Layer 3 of a small transformer language model trained on English Wikipedia (11 layers, counted from 0, width 96).
A neuron adds its activation times its output weights to the MLP's output. To switch it off is to set its activation to zero at one token and run the rest of the model.

Output weights of the MLP neurons that the questions are about. A number n stands for n times 0.0028.
n8: 5 -7 28 -19 51 6 -39 15 -5 18 28 -6 21 -31 -16 -6 -26 20 -18 3 10 18 30 -41 -32 -40 24 2 36 25 10 20 -27 7 29 23 -27 -33 6 3 -38 -68 -10 -39 -29 25 44 -13 -19 15 18 43 9 6 -27 6 17 -18 40 28 32 -33 -21 -27 -36 9 46 -13 -37 -17 33 10 42 5 -19 54 -17 21 60 29 -22 38 45 -2 -16 -73 -5 -29 -20 -47 22 -28 -16 -17 -16 -9
n28: -11 3 22 26 96 20 -52 -15 35 13 -6 -2 -16 55 -53 -6 -34 -11 -32 36 36 10 -14 -26 -12 -2 -47 11 41 48 39 1 -31 19 -52 -8 -33 31 -3 44 -8 -20 16 -22 -17 -20 19 5 26 -19 5 12 14 13 25 -9 -8 -10 -9 7 -39 4 -47 -52 -21 -8 -45 2 37 -2 16 -17 -17 43 -4 -21 5 17 -25 -41 22 -1 2 -9 -19 0 11 36 -15 33 45 -34 -29 30 -27 7
n37: 26 44 -18 37 19 -15 -4 -15 -14 1 32 30 -3 46 -33 -28 33 29 -14 29 -51 -48 -49 8 -31 -32 -76 -32 22 -12 9 -26 24 18 -16 33 12 -22 14 -4 6 -12 10 53 13 6 39 -26 10 10 16 28 2 53 1 2 -3 -54 -18 -14 0 -23 35 16 -10 1 38 13 25 1 -16 -48 -2 22 1 -25 24 25 -20 4 -21 3 10 -2 -57 28 14 -13 -45 8 -11 13 -14 13 -2 -26
n56: -9 -9 -17 20 2 16 17 42 22 -7 -1 2 11 18 -35 -37 25 -34 -29 2 -64 10 -36 -6 41 -1 -8 -5 -8 -43 -5 -1 7 -1 -15 -22 24 -72 11 49 5 27 -58 76 29 -4 -12 32 -16 -48 16 -29 4 15 -2 -3 -18 -12 6 -4 -48 -20 35 -29 6 -36 -12 34 24 1 -5 25 55 17 -17 -48 -32 -57 29 -1 -29 -3 55 50 -42 21 -15 6 7 41 24 28 18 31 21 2
n62: -23 -17 19 -29 27 5 5 -9 -22 -23 -4 -4 19 8 -30 42 10 -16 -12 34 23 8 41 -57 -15 -30 3 22 -58 8 -43 -42 -29 17 35 -71 13 16 -36 -22 23 23 -11 -28 -2 10 19 35 15 35 59 5 -43 1 -4 25 -49 10 -11 31 -26 24 -18 18 -25 -16 28 -7 -16 13 -14 31 56 16 -24 53 8 -34 -29 26 30 -10 -4 6 -26 -11 0 32 -14 21 15 37 -49 -7 -5 -7
n72: -40 -6 -34 10 16 11 11 2 -4 -39 37 -16 34 6 13 15 -14 -13 -10 23 7 -38 36 -5 -19 -10 5 25 -43 44 41 25 16 -39 -50 3 34 -46 -64 -47 10 13 30 -6 25 -4 -40 -10 1 40 -5 -5 0 20 -24 9 0 67 34 -25 7 50 -6 -28 35 9 0 43 28 -3 24 -21 -1 -15 -59 -31 33 -22 13 29 9 -8 -44 -8 -45 27 4 9 -18 -19 24 24 2 -18 -10 -12
n94: 8 -20 0 -2 -29 13 23 -9 44 5 25 -39 35 36 5 4 -6 -23 30 2 -12 18 16 11 -33 5 1 20 14 6 -26 -29 20 -16 -34 -11 5 -12 9 1 -7 9 -5 27 24 -3 27 3 9 -11 -14 31 14 -24 19 -20 8 -31 -27 25 -5 6 28 10 -19 -50 -18 -11 -15 16 -11 5 5 -62 -19 -6 -1 -3 -1 -7 -46 64 -18 22 43 -18 22 24 -5 5 20 -44 -16 23 -23 -4
n119: -10 -15 0 -21 38 -25 -18 -8 7 -17 -37 -15 -3 -19 -20 1 37 -55 -29 -45 -61 7 18 3 -6 29 10 21 -23 1 -5 24 23 -30 48 35 -5 -18 56 39 -20 -14 28 25 -3 -7 -34 -25 6 -13 13 23 -20 31 -14 -33 22 48 -15 -38 49 18 -13 47 4 19 40 -21 7 6 15 -8 10 -31 -43 26 5 51 -51 13 5 -55 10 30 21 15 -34 4 -3 -22 16 7 -4 -4 -9 -17
n148: -6 -23 -1 6 4 -5 5 -40 11 34 58 -56 -4 12 51 -3 30 10 -58 -12 -45 20 13 -5 -1 16 -26 -7 -19 2 -8 3 45 12 13 -10 -12 26 15 -6 47 -53 9 -8 17 -10 -49 -23 23 5 -16 14 25 -9 1 1 -12 -4 -51 34 0 -7 12 10 20 6 -33 31 35 23 -21 13 -30 -8 -4 32 -7 -7 11 24 -1 -11 -12 -3 52 -30 2 2 -23 -13 42 -11 10 -30 7 -49
n159: 4 -11 39 23 39 12 -16 17 -49 23 -16 5 16 47 92 -19 23 -5 8 32 -9 -2 31 -32 -27 -14 18 -49 15 51 10 -18 -30 38 10 1 27 6 -22 -9 -35 -6 23 -8 -25 -9 25 -16 15 -16 26 -13 -9 -26 11 50 -27 50 -20 -9 -11 20 -44 15 30 -7 0 -44 -32 -22 -3 14 13 18 -33 -43 -2 16 14 -8 14 -15 6 5 26 -16 -70 -17 22 -17 -21 -19 35 -24 -40 35
n175: -28 13 11 30 9 34 -5 48 -38 18 -26 41 -3 10 74 -7 31 26 4 -17 -11 -9 39 6 21 -2 23 27 0 -10 -37 -22 -9 -7 5 0 56 -28 0 -11 56 -21 19 0 8 -25 4 4 25 -16 -47 20 -3 -14 -39 54 -5 -5 -57 -10 -56 0 27 -27 53 10 -10 -10 -16 1 15 -41 26 -36 -3 14 -64 37 6 -9 -22 1 -1 30 2 4 -20 -10 30 8 -19 18 10 -57 -31 -48
n176: 14 -4 35 14 -14 5 -57 -23 -22 33 -1 22 27 -1 -15 17 -12 85 -31 -9 -5 34 24 -27 -50 20 -16 -18 -2 12 -14 12 5 18 0 32 -15 23 1 -34 1 -11 -3 -1 -28 4 15 -2 -11 -54 -3 -35 -4 -27 -28 35 9 -39 3 -22 -16 12 14 -22 -6 18 -41 33 -4 42 -22 23 42 -20 21 6 0 -10 22 -4 59 24 19 -43 -10 -2 17 9 63 -26 -23 -34 -42 32 41 -7
n183: -54 -2 -49 -9 4 -6 -22 8 20 -3 -13 34 20 -21 28 -19 50 35 -1 19 -15 -35 -34 29 -19 -28 13 38 -47 -26 -5 6 -14 44 -29 6 -8 12 8 -29 53 25 -25 0 6 62 -26 -13 -6 -12 40 12 30 3 24 -21 20 12 -12 13 -18 -19 63 18 -24 -8 15 -10 5 -6 16 5 -25 42 -20 38 -18 -26 1 14 -6 -56 49 -13 -22 0 42 -6 -15 -50 -4 6 21 -23 -7 -15
n189: 27 -9 2 10 -18 6 -15 16 36 29 4 43 -11 -24 -5 -10 -15 -22 -6 -24 27 -9 -7 23 -7 -25 -59 -18 -26 6 44 43 14 -19 13 6 29 -15 28 -13 0 -22 -8 27 -21 -1 -3 -24 5 -34 -23 1 67 -29 12 -28 -14 -8 -1 14 -6 18 -5 1 4 -2 42 9 20 12 -23 -19 -34 46 25 16 -8 -9 4 -31 -32 -15 9 8 11 -13 1 5 -2 9 -14 -34 13 -3 3 8
n198: 28 27 3 -2 -37 -28 -33 -17 -45 18 -21 40 20 32 26 20 14 1 8 -47 -19 -21 50 2 -14 71 52 23 -13 37 41 -53 -9 2 48 -24 10 -1 39 8 5 -30 21 -23 -49 -15 -28 -12 43 -46 -14 38 5 -3 -24 -3 14 -17 9 -58 -2 -8 -8 2 -42 -48 -18 -19 -20 0 57 -35 -3 -28 -14 -26 5 66 12 10 9 -25 1 42 29 -7 15 5 15 11 81 -40 -9 19 -34 -48
n223: 10 28 21 6 -27 -6 -63 -25 -26 33 32 8 46 57 -13 -3 -10 -23 -43 20 -10 -5 -45 -32 2 23 30 -3 -28 14 -15 -29 15 56 -31 2 -11 2 -23 5 24 -14 4 -7 -10 -27 11 34 -36 -7 11 -27 -5 -3 -9 -19 23 0 -12 28 9 20 60 -13 -14 2 26 -9 11 21 63 -41 -12 39 9 -19 36 -23 63 -25 -19 -55 -25 36 4 -21 31 40 -41 -4 3 5 -31 17 -39 9

Each question names a token from some text and the token that comes next. It shows the activations a of the neurons there, in the order above. A number n stands for n times 0.035.

Then comes g, the gradient of the next token's log-probability with respect to the MLP's output, scaled to length 1. A neuron's effect is roughly proportional to its activation times (output weights . g). A number n stands for n times 0.0044.

" A", then "w"
a: 0 0 0 0 18 0 17 0 0 0 0 0 14 0 0 15
g: -22 10 45 6 19 -6 0 16 5 1 -12 28 1 -19 23 3 -36 -18 -16 -36 -4 43 12 -32 -16 -30 1 -22 9 -31 4 -25 22 -62 11 -28 37 -13 -13 -3 -63 7 -10 19 -15 9 53 -8 3 11 -10 -17 2 -24 49 -5 15 24 23 6 15 -32 29 -20 -35 16 -10 -9 28 14 23 5 36 -4 -17 -12 7 9 -15 7 -37 26 23 45 -11 0 8 24 0 -30 -4 3 23 24 -6 -47
Switching off which neuron hurts the next token most? n94

" ", then "ro"
a: 0 0 0 0 0 0 0 18 0 0 0 0 43 0 0 0
g: -51 -32 41 -35 34 19 -5 28 -14 5 -5 6 13 21 -9 -8 -36 -17 28 -1 -6 -36 -18 4 -13 -41 -12 33 43 -17 13 -10 -22 52 -28 -11 13 -12 -8 35 20 -2 8 12 -38 14 -23 -16 -14 -9 -15 30 15 -11 0 24 30 7 35 -14 -37 10 11 37 -37 -20 -11 -57 23 -2 30 9 18 -23 14 -2 -24 -1 -23 2 -3 -14 -23 11 17 9 -13 13 56 11 -16 6 33 21 3 -19
Switching off which neuron hurts the next token most? n183

"l", then "ay"
a: 26 10 49 0 30 59 0 8 6 8 45 0 1 0 0 0
g: 38 14 -12 -10 -28 -8 -3 -22 -26 10 -2 22 2 -50 19 20 12 0 -11 7 27 0 9 -34 7 -8 66 -7 1 12 -11 -58 15 -4 26 -19 -50 22 5 -6 -3 -3 21 -44 14 -5 -10 22 -18 -29 -13 -30 4 1 -8 8 13 -12 -44 8 16 32 -15 -12 27 48 -11 7 -36 4 -1 -41 5 -26 48 12 7 -19 3 0 6 13 6 -10 -36 -44 -17 9 41 16 36 36 29 22 1 5
Switching off which neuron hurts the next token most? n175

"igh", then "t"
a: 0 0 0 0 0 75 0 0 0 0 0 0 0 56 0 0
g: 29 -9 -22 22 0 -19 5 14 33 27 -23 -6 -6 6 14 17 2 -16 18 5 0 -11 -27 2 39 6 -27 -13 -43 40 -24 32 12 15 -14 -7 35 -3 42 -27 37 -39 -23 -18 -17 -13 19 3 43 -8 -29 50 -41 -13 8 10 -14 9 16 0 37 -15 -24 -8 5 12 -1 15 29 3 -23 -34 -12 50 -30 13 -3 8 21 -20 7 13 -37 -10 -14 -16 -45 7 -62 -12 37 -22 8 16 15 -8
Which two neurons, each switched off alone, lower its probability most, in order? n189, n72

"n", then "om"
a: 0 50 0 0 0 0 3 55 0 0 0 6 0 0 5 10
g: 5 -9 18 14 25 1 -36 3 43 -6 -7 -28 2 36 -24 19 23 -28 47 -7 26 3 -11 28 -31 3 -25 -22 10 21 -35 3 -5 -17 -17 -46 -26 -23 -45 -20 5 -10 25 15 -6 -15 18 9 45 -9 2 -14 3 44 -10 -16 -1 21 24 5 -8 25 38 -43 12 0 -58 -27 -15 -31 21 9 -13 -7 -34 19 -44 -11 14 -22 25 14 -21 10 23 0 28 -10 -3 11 7 -18 8 42 34 31
Which neuron, switched off, raises the next token's probability most? n119

"ov", then "e"
a: 0 0 31 0 62 0 0 11 0 11 0 0 0 0 0 1
g: 28 57 24 -33 42 10 -44 -42 -31 1 16 18 24 -21 5 5 25 -5 -10 -32 36 1 30 -16 7 -15 42 -15 31 7 -11 47 -63 5 -15 -21 -18 -12 -11 -18 11 -32 -3 3 25 6 16 4 -14 -4 7 3 -28 -15 -8 -14 -61 -22 2 -14 8 29 -3 9 8 40 24 0 -17 -26 -8 16 -15 -2 -10 -2 7 -2 7 -10 -5 30 -34 0 11 -17 -22 47 -18 -12 -8 18 -3 -7 44 36
Which two neurons, each switched off alone, lower its probability most, in order? n62, n159

" The", then " C"
a: 0 0 0 0 13 0 0 0 17 0 0 0 34 0 0 21
g: 0 23 7 43 -7 5 -4 19 -15 -7 44 16 13 1 27 -61 4 17 23 -39 14 27 -12 22 8 12 -13 19 -10 -31 -8 26 30 -23 -37 -3 -25 0 -4 0 11 -8 56 19 -40 -12 9 5 -29 31 -15 -1 6 17 6 -12 39 -8 -35 -7 -22 -4 8 -29 -21 -56 11 -20 -22 -50 -1 10 7 17 3 33 39 -35 -2 -32 28 8 -3 -6 -2 24 -1 7 -9 7 16 36 -18 -55 17 -15
Switching off which neuron hurts the next token most? n183

".", then " S"
a: 0 0 0 0 0 0 0 0 0 0 57 0 0 15 0 0
g: 44 -13 9 32 -42 -3 5 -3 2 33 7 0 -30 13 -2 33 29 -34 -11 -16 14 -2 4 39 -40 25 2 10 -25 12 5 52 -8 14 42 3 -2 29 -18 -34 -16 -14 -15 35 34 15 17 0 2 19 -4 -19 -9 6 10 -35 7 48 16 0 -4 -2 -33 -24 -28 19 38 10 -42 -55 -23 16 -8 -2 10 20 -11 -14 7 -10 -57 27 -12 -6 -23 -45 4 -5 20 -11 0 30 -10 -21 -2 -29
Which neuron, switched off, raises the next token's probability most? n175

"oc", then "ated"
a: 0 39 0 18 0 0 0 0 0 52 0 66 0 0 43 0
g: 19 0 -15 -39 42 -35 3 -12 -3 54 -16 -35 23 28 -16 -35 13 50 -20 7 -15 -19 21 -4 -17 -25 46 6 25 19 30 -46 -12 -12 20 1 -18 -10 -29 1 -13 18 3 -8 -12 21 66 22 31 -5 18 -33 -19 -11 -11 -20 13 -18 17 -6 0 8 -3 13 7 -3 31 -17 32 3 13 -6 11 36 -3 -13 -6 8 -34 -22 19 25 -30 21 -5 -26 -17 11 -27 -44 -26 14 -16 44 -27 1
Switching off which neuron hurts the next token most? n159

"ar", then "ge"
a: 30 0 0 0 0 0 8 0 0 1 0 0 0 43 0 55
g: 15 15 -5 0 3 7 0 -28 24 -39 37 2 1 -47 10 -31 14 44 11 6 1 4 22 42 -50 -40 53 17 10 33 -4 20 35 -1 -1 3 -34 29 -7 -3 -5 -13 28 -35 -4 -20 -3 -19 -7 -30 25 -20 0 -36 2 -15 9 7 -17 -21 18 41 10 1 -17 -24 26 17 -18 -2 24 -36 -44 -24 10 8 23 -17 44 -70 6 -11 -8 -5 23 13 28 -8 4 -22 3 -22 9 17 1 4
Switching off which neuron hurts the next token most? n223

" c", then "ol"
a: 35 13 0 15 24 0 12 28 0 0 0 10 0 9 0 0
g: -1 9 -28 -21 -10 -17 22 -40 9 23 3 -28 -22 10 -56 -1 -7 -5 15 -18 0 3 33 -5 -14 6 2 -18 -10 -12 -28 37 -27 -22 -6 -3 -35 -3 -6 68 25 26 5 -36 9 32 28 6 9 6 22 -5 -1 13 -7 55 6 7 3 11 -2 -10 -14 -12 -15 19 -4 26 -44 42 23 -17 -54 22 26 -7 20 15 26 -34 -28 6 -7 -3 47 -43 10 -2 -21 7 3 -16 25 -14 49 -26
Switching off which neuron hurts the next token most? n8

" for", then " "
a: 61 0 0 0 0 0 0 0 28 0 0 0 26 0 0 0
g: -59 -4 3 -1 -2 20 6 16 9 21 -2 -14 -8 -8 32 -10 -17 29 19 2 -9 -10 -13 14 18 37 -39 14 -18 18 -22 3 7 11 8 1 -8 3 -27 -17 26 -33 36 6 25 9 31 8 22 22 36 -33 5 -25 -11 -2 19 6 -42 9 -23 54 11 -20 5 -47 8 -19 -34 -35 6 28 15 -23 -2 -7 -3 -54 66 -26 10 2 -12 -19 25 6 -36 20 20 -47 16 35 -2 2 -14 -25
Switching off which neuron hurts the next token most? n148

" c", then "as"
a: 29 17 0 5 25 0 6 38 0 0 0 11 0 11 0 0
g: -2 15 7 -2 -9 -42 16 10 -4 48 -4 18 9 -60 -10 -41 13 -19 -9 -2 -43 4 7 -10 -42 1 4 -28 28 -6 24 15 -23 21 23 15 22 51 -5 29 -29 3 12 -16 27 -13 12 17 -16 -36 -1 -19 1 63 -33 7 -25 -13 -30 -4 -15 31 2 -37 31 2 -17 19 10 40 27 -3 3 -1 -34 -23 -1 34 3 38 -22 -5 -15 8 5 17 -18 -10 9 23 5 2 -33 -26 41 -20
Switching off which neuron hurts the next token most? n119

" 1", then "4"
a: 0 0 0 0 9 0 0 3 0 0 35 6 0 0 13 0
g: 24 0 9 -7 -2 -44 4 2 -1 -12 -41 26 -1 -20 -10 -22 -10 40 -26 12 1 -7 14 -36 10 2 -4 -6 -10 29 9 -66 10 29 35 42 -19 30 -24 -15 17 26 11 -13 -28 -34 -15 27 40 -13 -19 -38 15 -24 -6 8 -2 4 14 -6 -5 -25 27 2 -10 8 -41 -11 -11 10 64 -38 -20 -3 4 -4 -21 16 -34 28 23 -3 -13 53 -16 15 10 6 39 46 -18 22 -9 11 1 -9
Which two neurons, each switched off alone, lower its probability most, in order? n175, n198

"l", then "o"
a: 16 0 29 0 53 1 0 16 6 0 23 0 18 0 0 12
g: -18 32 9 -3 16 40 21 -45 4 19 63 -1 -6 18 -12 -2 -34 16 -8 -20 5 33 18 16 -1 -42 38 -14 -20 1 -16 -39 5 -4 -10 11 17 -15 12 -2 22 41 -23 -28 -4 10 -41 4 1 10 11 31 23 3 -30 -8 -37 -10 22 13 -25 -14 -3 1 2 -15 15 -14 -31 -33 -2 -36 -2 -34 27 -13 -44 -12 31 3 17 -13 4 53 -11 2 -7 38 19 4 35 4 -10 41 -21 -47
Which two neurons, each switched off alone, lower its probability most, in order? n62, n175

"end", then " of"
a: 0 60 14 0 0 0 0 0 0 0 0 0 0 12 21 0
g: 3 12 -29 -15 -2 8 17 1 10 10 49 16 -16 38 -6 7 20 -12 20 4 -14 -6 -26 3 13 -8 -16 -15 -33 0 22 39 -25 -17 14 22 36 22 -4 -9 59 -6 3 13 -5 -52 -18 17 18 48 -5 5 -34 -16 -31 31 6 -2 -3 12 -35 5 28 -34 22 -18 6 -33 12 -31 7 3 -24 -34 -26 -51 -32 7 52 42 -5 -10 18 4 -12 31 -20 -8 -15 33 -10 5 2 8 -53 -8
Which neuron, switched off, raises the next token's probability most? n28

"her", then " s"
a: 35 25 12 43 0 4 35 0 29 0 0 25 38 19 0 87
g: -9 -6 28 -5 -22 -34 -2 37 35 -21 47 16 -24 -4 -2 -43 15 0 4 -10 2 42 -43 24 -14 -3 -36 -33 14 -41 -31 -9 7 28 -22 12 11 17 18 38 -36 -6 41 -9 26 -27 44 -10 10 -10 2 1 -18 29 14 -26 -22 23 -20 11 3 -42 -4 17 9 -15 -7 -5 17 29 0 19 9 18 31 9 1 -15 47 9 19 19 24 -24 -23 -27 -9 -44 -39 17 24 -12 -29 6 0 -30
Switching off which neuron hurts the next token most? n56

" \"", then "The"
a: 0 26 0 0 9 6 0 0 42 0 1 0 23 0 0 3
g: 12 15 -1 -27 10 9 -22 -24 -7 4 -52 5 6 10 63 3 1 -1 -13 8 31 11 -11 7 14 -14 -34 -13 5 7 -17 -22 24 -10 0 -2 0 24 -4 11 -42 15 -9 -74 -41 23 23 -3 0 18 10 -17 60 -47 -4 28 -14 8 17 24 -15 -17 -12 29 -2 23 -50 4 7 -33 24 -16 14 1 6 -14 -6 8 27 -34 7 14 -3 -14 3 35 8 27 31 1 21 19 -70 0 -9 5
Switching off which neuron hurts the next token most? n28

"her", then " g"
a: 1 39 0 0 0 0 12 0 0 0 0 0 10 0 0 0
g: -35 -4 4 -33 0 -26 6 7 20 -14 -17 -26 -6 -12 37 15 -25 18 -23 -37 11 16 23 42 15 -16 40 29 -65 42 19 -33 -15 -38 3 6 -21 -3 28 25 32 -28 19 -5 25 -1 19 12 19 29 -21 7 -7 -31 -12 30 -9 -23 12 -11 15 16 -7 46 9 -16 -23 9 4 -44 -30 24 -9 26 9 36 37 -21 -6 -12 -25 40 -22 18 14 -12 4 -26 -4 -2 -29 -21 -25 12 -13 16
Which neuron, switched off, raises the next token's probability most? n28

"c", then "ill"
a: 39 0 0 83 0 0 25 43 0 0 0 16 4 13 0 0
g: -36 6 -1 -23 -16 -25 -53 10 -2 46 -44 25 16 -15 1 -19 -1 6 0 -39 3 16 17 17 1 77 1 -5 -11 -23 -34 -4 31 8 23 -39 -11 -11 22 6 -2 -7 -4 -28 17 8 13 19 9 -16 -12 -8 -30 20 -13 -37 42 29 -22 24 -7 1 -20 -15 11 51 -29 -5 -6 -10 -6 -10 4 -18 -10 32 23 37 0 -28 -4 21 -5 31 45 31 -22 -3 16 -36 4 13 40 -15 -14 -17
Switching off which neuron hurts the next token most? n119

" 1", then "7"
a: 0 0 0 0 7 0 0 0 0 0 35 15 0 0 11 0
g: -12 -1 -30 -3 -2 -7 -43 53 -37 7 -15 26 -51 -33 36 22 33 13 17 -21 20 -31 51 -9 28 -4 13 -6 6 -27 -31 -7 6 12 -6 -5 14 20 -21 55 5 17 26 -8 19 -20 -64 -23 -6 -6 -7 -1 3 -16 -5 29 22 25 4 -4 -16 -17 16 -1 -2 12 -44 -48 -32 -5 34 -34 3 -30 35 -20 17 12 9 -13 24 -7 -6 17 16 -3 2 30 4 11 4 -19 -7 39 -4 3
Switching off which neuron hurts the next token most? n175

"an", then "c"
a: 0 0 0 0 59 25 0 0 0 0 0 0 0 8 0 0
g: -30 -54 17 1 -34 -21 -14 -11 -30 14 -49 9 8 12 11 -32 -7 8 17 -17 1 -25 19 -28 29 -23 1 -31 26 -13 10 3 10 8 16 -21 -2 25 -14 31 -6 -2 -21 -14 48 -3 38 -17 -63 7 34 -14 17 8 -30 1 11 9 -15 -12 30 -28 32 10 39 -38 -29 15 7 -3 3 36 2 -6 -15 -5 25 14 -5 45 37 -23 1 8 32 -44 -17 28 38 2 -20 -2 -20 16 18 17
Switching off which neuron hurts the next token most? n62

".", then " A"
a: 0 6 0 0 0 0 7 0 0 0 56 7 0 14 0 0
g: 13 16 -37 -9 -27 -4 6 29 34 15 50 -37 -5 3 0 8 -11 29 -8 6 -11 28 18 15 20 22 1 -14 -2 20 11 -6 -11 -9 39 -18 22 0 -25 -35 6 11 5 41 -11 2 28 34 -21 -8 -35 53 5 -10 -11 -6 -12 14 -56 -34 1 -25 -28 -15 41 17 18 -29 -13 -28 10 -10 20 -28 -22 3 0 20 -10 10 13 22 -2 7 -21 -5 -47 -41 4 -17 24 28 55 -46 -1 -34
Switching off which neuron hurts the next token most? n175

"le", then " ("
a: 0 0 0 0 0 0 60 3 0 0 0 0 0 39 0 0
g: -45 26 -14 -41 12 21 -43 -26 18 -23 37 -30 -4 0 29 -13 -45 25 -13 18 -2 36 -5 5 -6 14 24 -7 -16 -16 -11 25 -19 11 -19 21 3 22 4 -21 16 56 73 -23 13 -10 -1 17 -15 0 -4 14 -8 -26 -13 14 33 -7 27 11 1 17 -21 -13 -11 -27 -22 -12 -16 9 -13 -19 6 53 -26 17 -24 -9 10 1 23 12 30 -6 -24 -15 31 20 34 12 12 -24 -2 -33 -51 -15
Which neuron, switched off, raises the next token's probability most? n189

" The", then " O"
a: 0 0 0 5 0 0 0 0 9 0 0 0 40 0 0 22
g: -23 -1 -13 -5 -16 -29 5 13 2 -18 -40 7 -1 36 -43 7 -18 -43 0 29 4 -24 30 7 11 -7 -21 -29 -43 -12 -25 -44 -16 6 -11 65 -14 -2 29 14 7 -11 -26 2 48 16 0 27 35 26 -2 11 -30 3 -7 2 26 26 13 9 -19 25 9 -19 -23 8 32 -11 0 5 34 -48 -26 14 11 -28 -14 -6 -2 27 -40 -3 11 -19 -20 46 29 -1 3 48 3 19 -16 8 -12 34
Switching off which neuron hurts the next token most? n223

" a", then "f"
a: 15 14 0 5 3 0 21 0 0 0 12 60 4 0 0 0
g: -6 -7 8 3 17 -16 -5 -51 -61 -29 14 -11 5 -8 28 37 -5 -19 4 21 -11 -25 3 -20 -43 10 30 -40 9 -1 0 -35 11 19 -7 -12 30 49 37 -39 -17 0 -10 9 -6 14 -21 3 22 -2 16 -33 8 -8 -3 28 -49 -58 0 17 22 -8 29 36 41 1 20 9 27 -14 -10 7 20 15 15 -51 0 47 -14 -10 -28 13 2 -32 0 6 -3 -14 21 16 -12 -18 26 23 10 10
Switching off which neuron hurts the next token most? n176

"20", then "2"
a: 0 19 0 0 2 0 0 15 0 0 16 0 0 0 0 25
g: -16 -9 11 -3 -12 -48 44 5 34 33 -3 -7 16 -45 51 4 65 13 4 2 -6 -34 -20 13 -22 40 -16 16 -10 -49 17 14 -29 9 2 -9 -21 -2 2 15 19 5 5 -19 -8 -14 -3 16 -31 -15 -5 27 -23 -2 -27 -24 2 31 11 21 -31 -28 30 29 -30 -48 16 17 1 -33 -15 16 -14 -19 -2 5 22 6 -4 -29 36 22 -6 1 43 -8 0 -9 25 -19 25 36 11 -9 -7 -42
Which neuron, switched off, raises the next token's probability most? n28

"t", then ","
a: 0 31 0 10 0 0 62 3 0 0 0 30 0 33 0 0
g: -14 -19 -43 27 -35 14 -8 1 -23 -19 -15 -3 2 -20 -2 -16 -25 -13 -33 -48 -17 51 9 31 41 -31 31 11 -12 -31 -16 1 2 18 -2 16 1 24 -4 -17 19 4 40 -15 47 -5 7 -8 11 -40 19 20 10 34 16 -8 -6 -13 -9 8 12 37 -30 -26 -12 -28 -15 9 28 19 -44 -47 22 42 -6 19 -30 -24 29 -9 29 18 -7 25 30 14 -27 18 7 7 4 20 6 -43 -14 19
Switching off which neuron hurts the next token most? n189

"or", then "y"
a: 0 0 0 56 61 21 11 0 0 0 0 0 44 30 0 9
g: -34 21 -14 38 -22 45 -20 43 -3 -21 4 11 -5 21 -10 -22 -35 1 2 -38 13 -7 -35 -10 10 24 -25 0 -39 15 -53 -15 15 32 -32 -11 56 -2 -21 30 -3 -1 -17 -22 -11 21 -38 21 6 31 38 -50 30 -23 -10 1 -32 6 -3 13 -13 16 13 16 22 -40 10 -22 20 17 23 13 -12 -34 5 15 -4 19 -3 8 -9 -10 -2 34 24 10 13 36 4 -9 13 -35 21 12 -37 0
Switching off which neuron hurts the next token most? n56

"1", then "6"
a: 0 9 0 0 0 0 0 0 4 0 25 0 14 0 63 8
g: 32 -11 14 -3 -11 6 -16 26 38 -8 14 42 -29 -18 -19 17 45 59 -22 -44 16 -11 -2 -46 27 6 37 35 -15 2 11 -19 27 20 -6 -45 -45 -3 -1 -11 -9 10 11 -10 7 -18 -44 -41 -7 -9 34 -19 -5 -36 -47 -24 38 20 27 2 -16 -3 5 -4 -34 12 -14 7 -22 3 -5 -6 41 -18 4 -13 1 -3 -10 -35 14 23 3 38 24 10 -9 15 4 7 25 -12 24 -7 -27 13
Switching off which neuron hurts the next token most? n198

"c", then "er"
a: 55 37 0 69 0 0 10 0 0 0 2 0 0 19 0 0
g: 2 -27 -13 -16 -7 -10 -7 5 -19 16 10 52 14 -28 -28 22 -36 -1 -4 -13 17 -29 -12 21 -17 6 48 16 -31 0 -12 20 12 7 41 13 -30 30 3 33 8 -2 -29 -35 25 -4 22 -62 -33 40 17 -46 -23 -11 -2 24 8 -8 -36 18 24 -6 -7 17 20 43 21 2 15 1 -34 -29 7 8 0 1 11 27 13 36 3 -3 -8 0 -14 -5 14 -6 14 -63 -37 34 -18 21 -21 3
Which neuron, switched off, raises the next token's probability most? n56

"id", then " \""
a: 50 10 0 27 0 0 0 0 0 0 57 0 8 6 11 0
g: 57 22 -14 14 -13 13 -6 12 16 50 -23 26 -17 5 -5 14 -1 5 19 -7 16 25 -2 -22 16 -4 -38 -14 -38 -1 -26 -7 -17 53 -40 21 -2 -73 -31 -25 3 8 32 -53 1 4 18 21 -17 20 -2 24 37 -6 -6 -10 26 5 9 -2 -32 51 -22 -27 -6 46 -22 0 -13 -5 19 14 15 -11 -9 16 -46 -15 -8 -12 -22 -7 -12 21 -23 21 9 -3 11 -17 7 12 -25 19 27 -23
Switching off which neuron hurts the next token most? n175

"ter", then " b"
a: 1 18 0 0 67 3 50 0 40 0 0 21 0 65 0 61
g: -16 13 -26 22 -14 -15 10 -14 47 -12 33 14 19 -11 22 -29 -27 -26 16 38 25 7 -10 39 11 42 2 3 2 -5 -7 -14 0 -5 25 -23 -44 16 -16 -29 -44 -24 -25 -14 -14 16 -18 -5 8 -9 -29 -7 32 10 26 -41 -39 27 -5 7 -18 -11 -33 15 -17 -25 7 9 -11 -7 -10 20 30 49 -6 51 38 -5 -11 24 20 -24 -25 -40 39 6 -32 5 -3 -3 -12 2 15 54 6 -13
Switching off which neuron hurts the next token most? n189

"s", then " for"
a: 0 0 16 0 0 0 0 0 41 25 0 11 8 0 0 0
g: 4 2 3 -18 -20 -14 -30 25 35 -37 -19 11 47 -40 -44 -35 7 16 12 29 27 -16 25 0 -5 -34 43 -25 2 37 5 7 -3 -18 1 59 6 21 -19 20 2 39 2 -38 1 -12 28 -2 -30 20 -4 6 -29 6 -7 -31 36 -25 -4 -22 15 -1 2 -23 -32 -3 -18 -26 19 20 0 4 1 1 -20 -2 -8 31 -10 19 10 22 48 47 -22 -30 -16 -11 -20 8 37 1 -45 18 -2 -15
Which neuron, switched off, raises the next token's probability most? n148

"he", then " was"
a: 0 0 0 0 0 0 14 0 0 0 0 41 4 0 0 0
g: 10 19 -20 -27 32 -59 25 -17 -23 -3 -2 -29 -3 1 11 17 30 -26 18 -15 -29 28 14 -15 13 -14 -41 -11 0 -11 14 -32 -19 23 9 -11 -7 -8 -4 -1 13 49 -9 15 25 37 28 6 -20 -21 -16 -3 -1 23 -55 48 -10 -8 6 9 -19 -19 3 -13 29 73 0 2 -14 -7 28 13 4 13 -11 0 -18 4 -32 -41 -39 -5 -24 25 0 55 17 -18 11 7 -20 47 -3 -4 -8 10
Which neuron, switched off, raises the next token's probability most? n176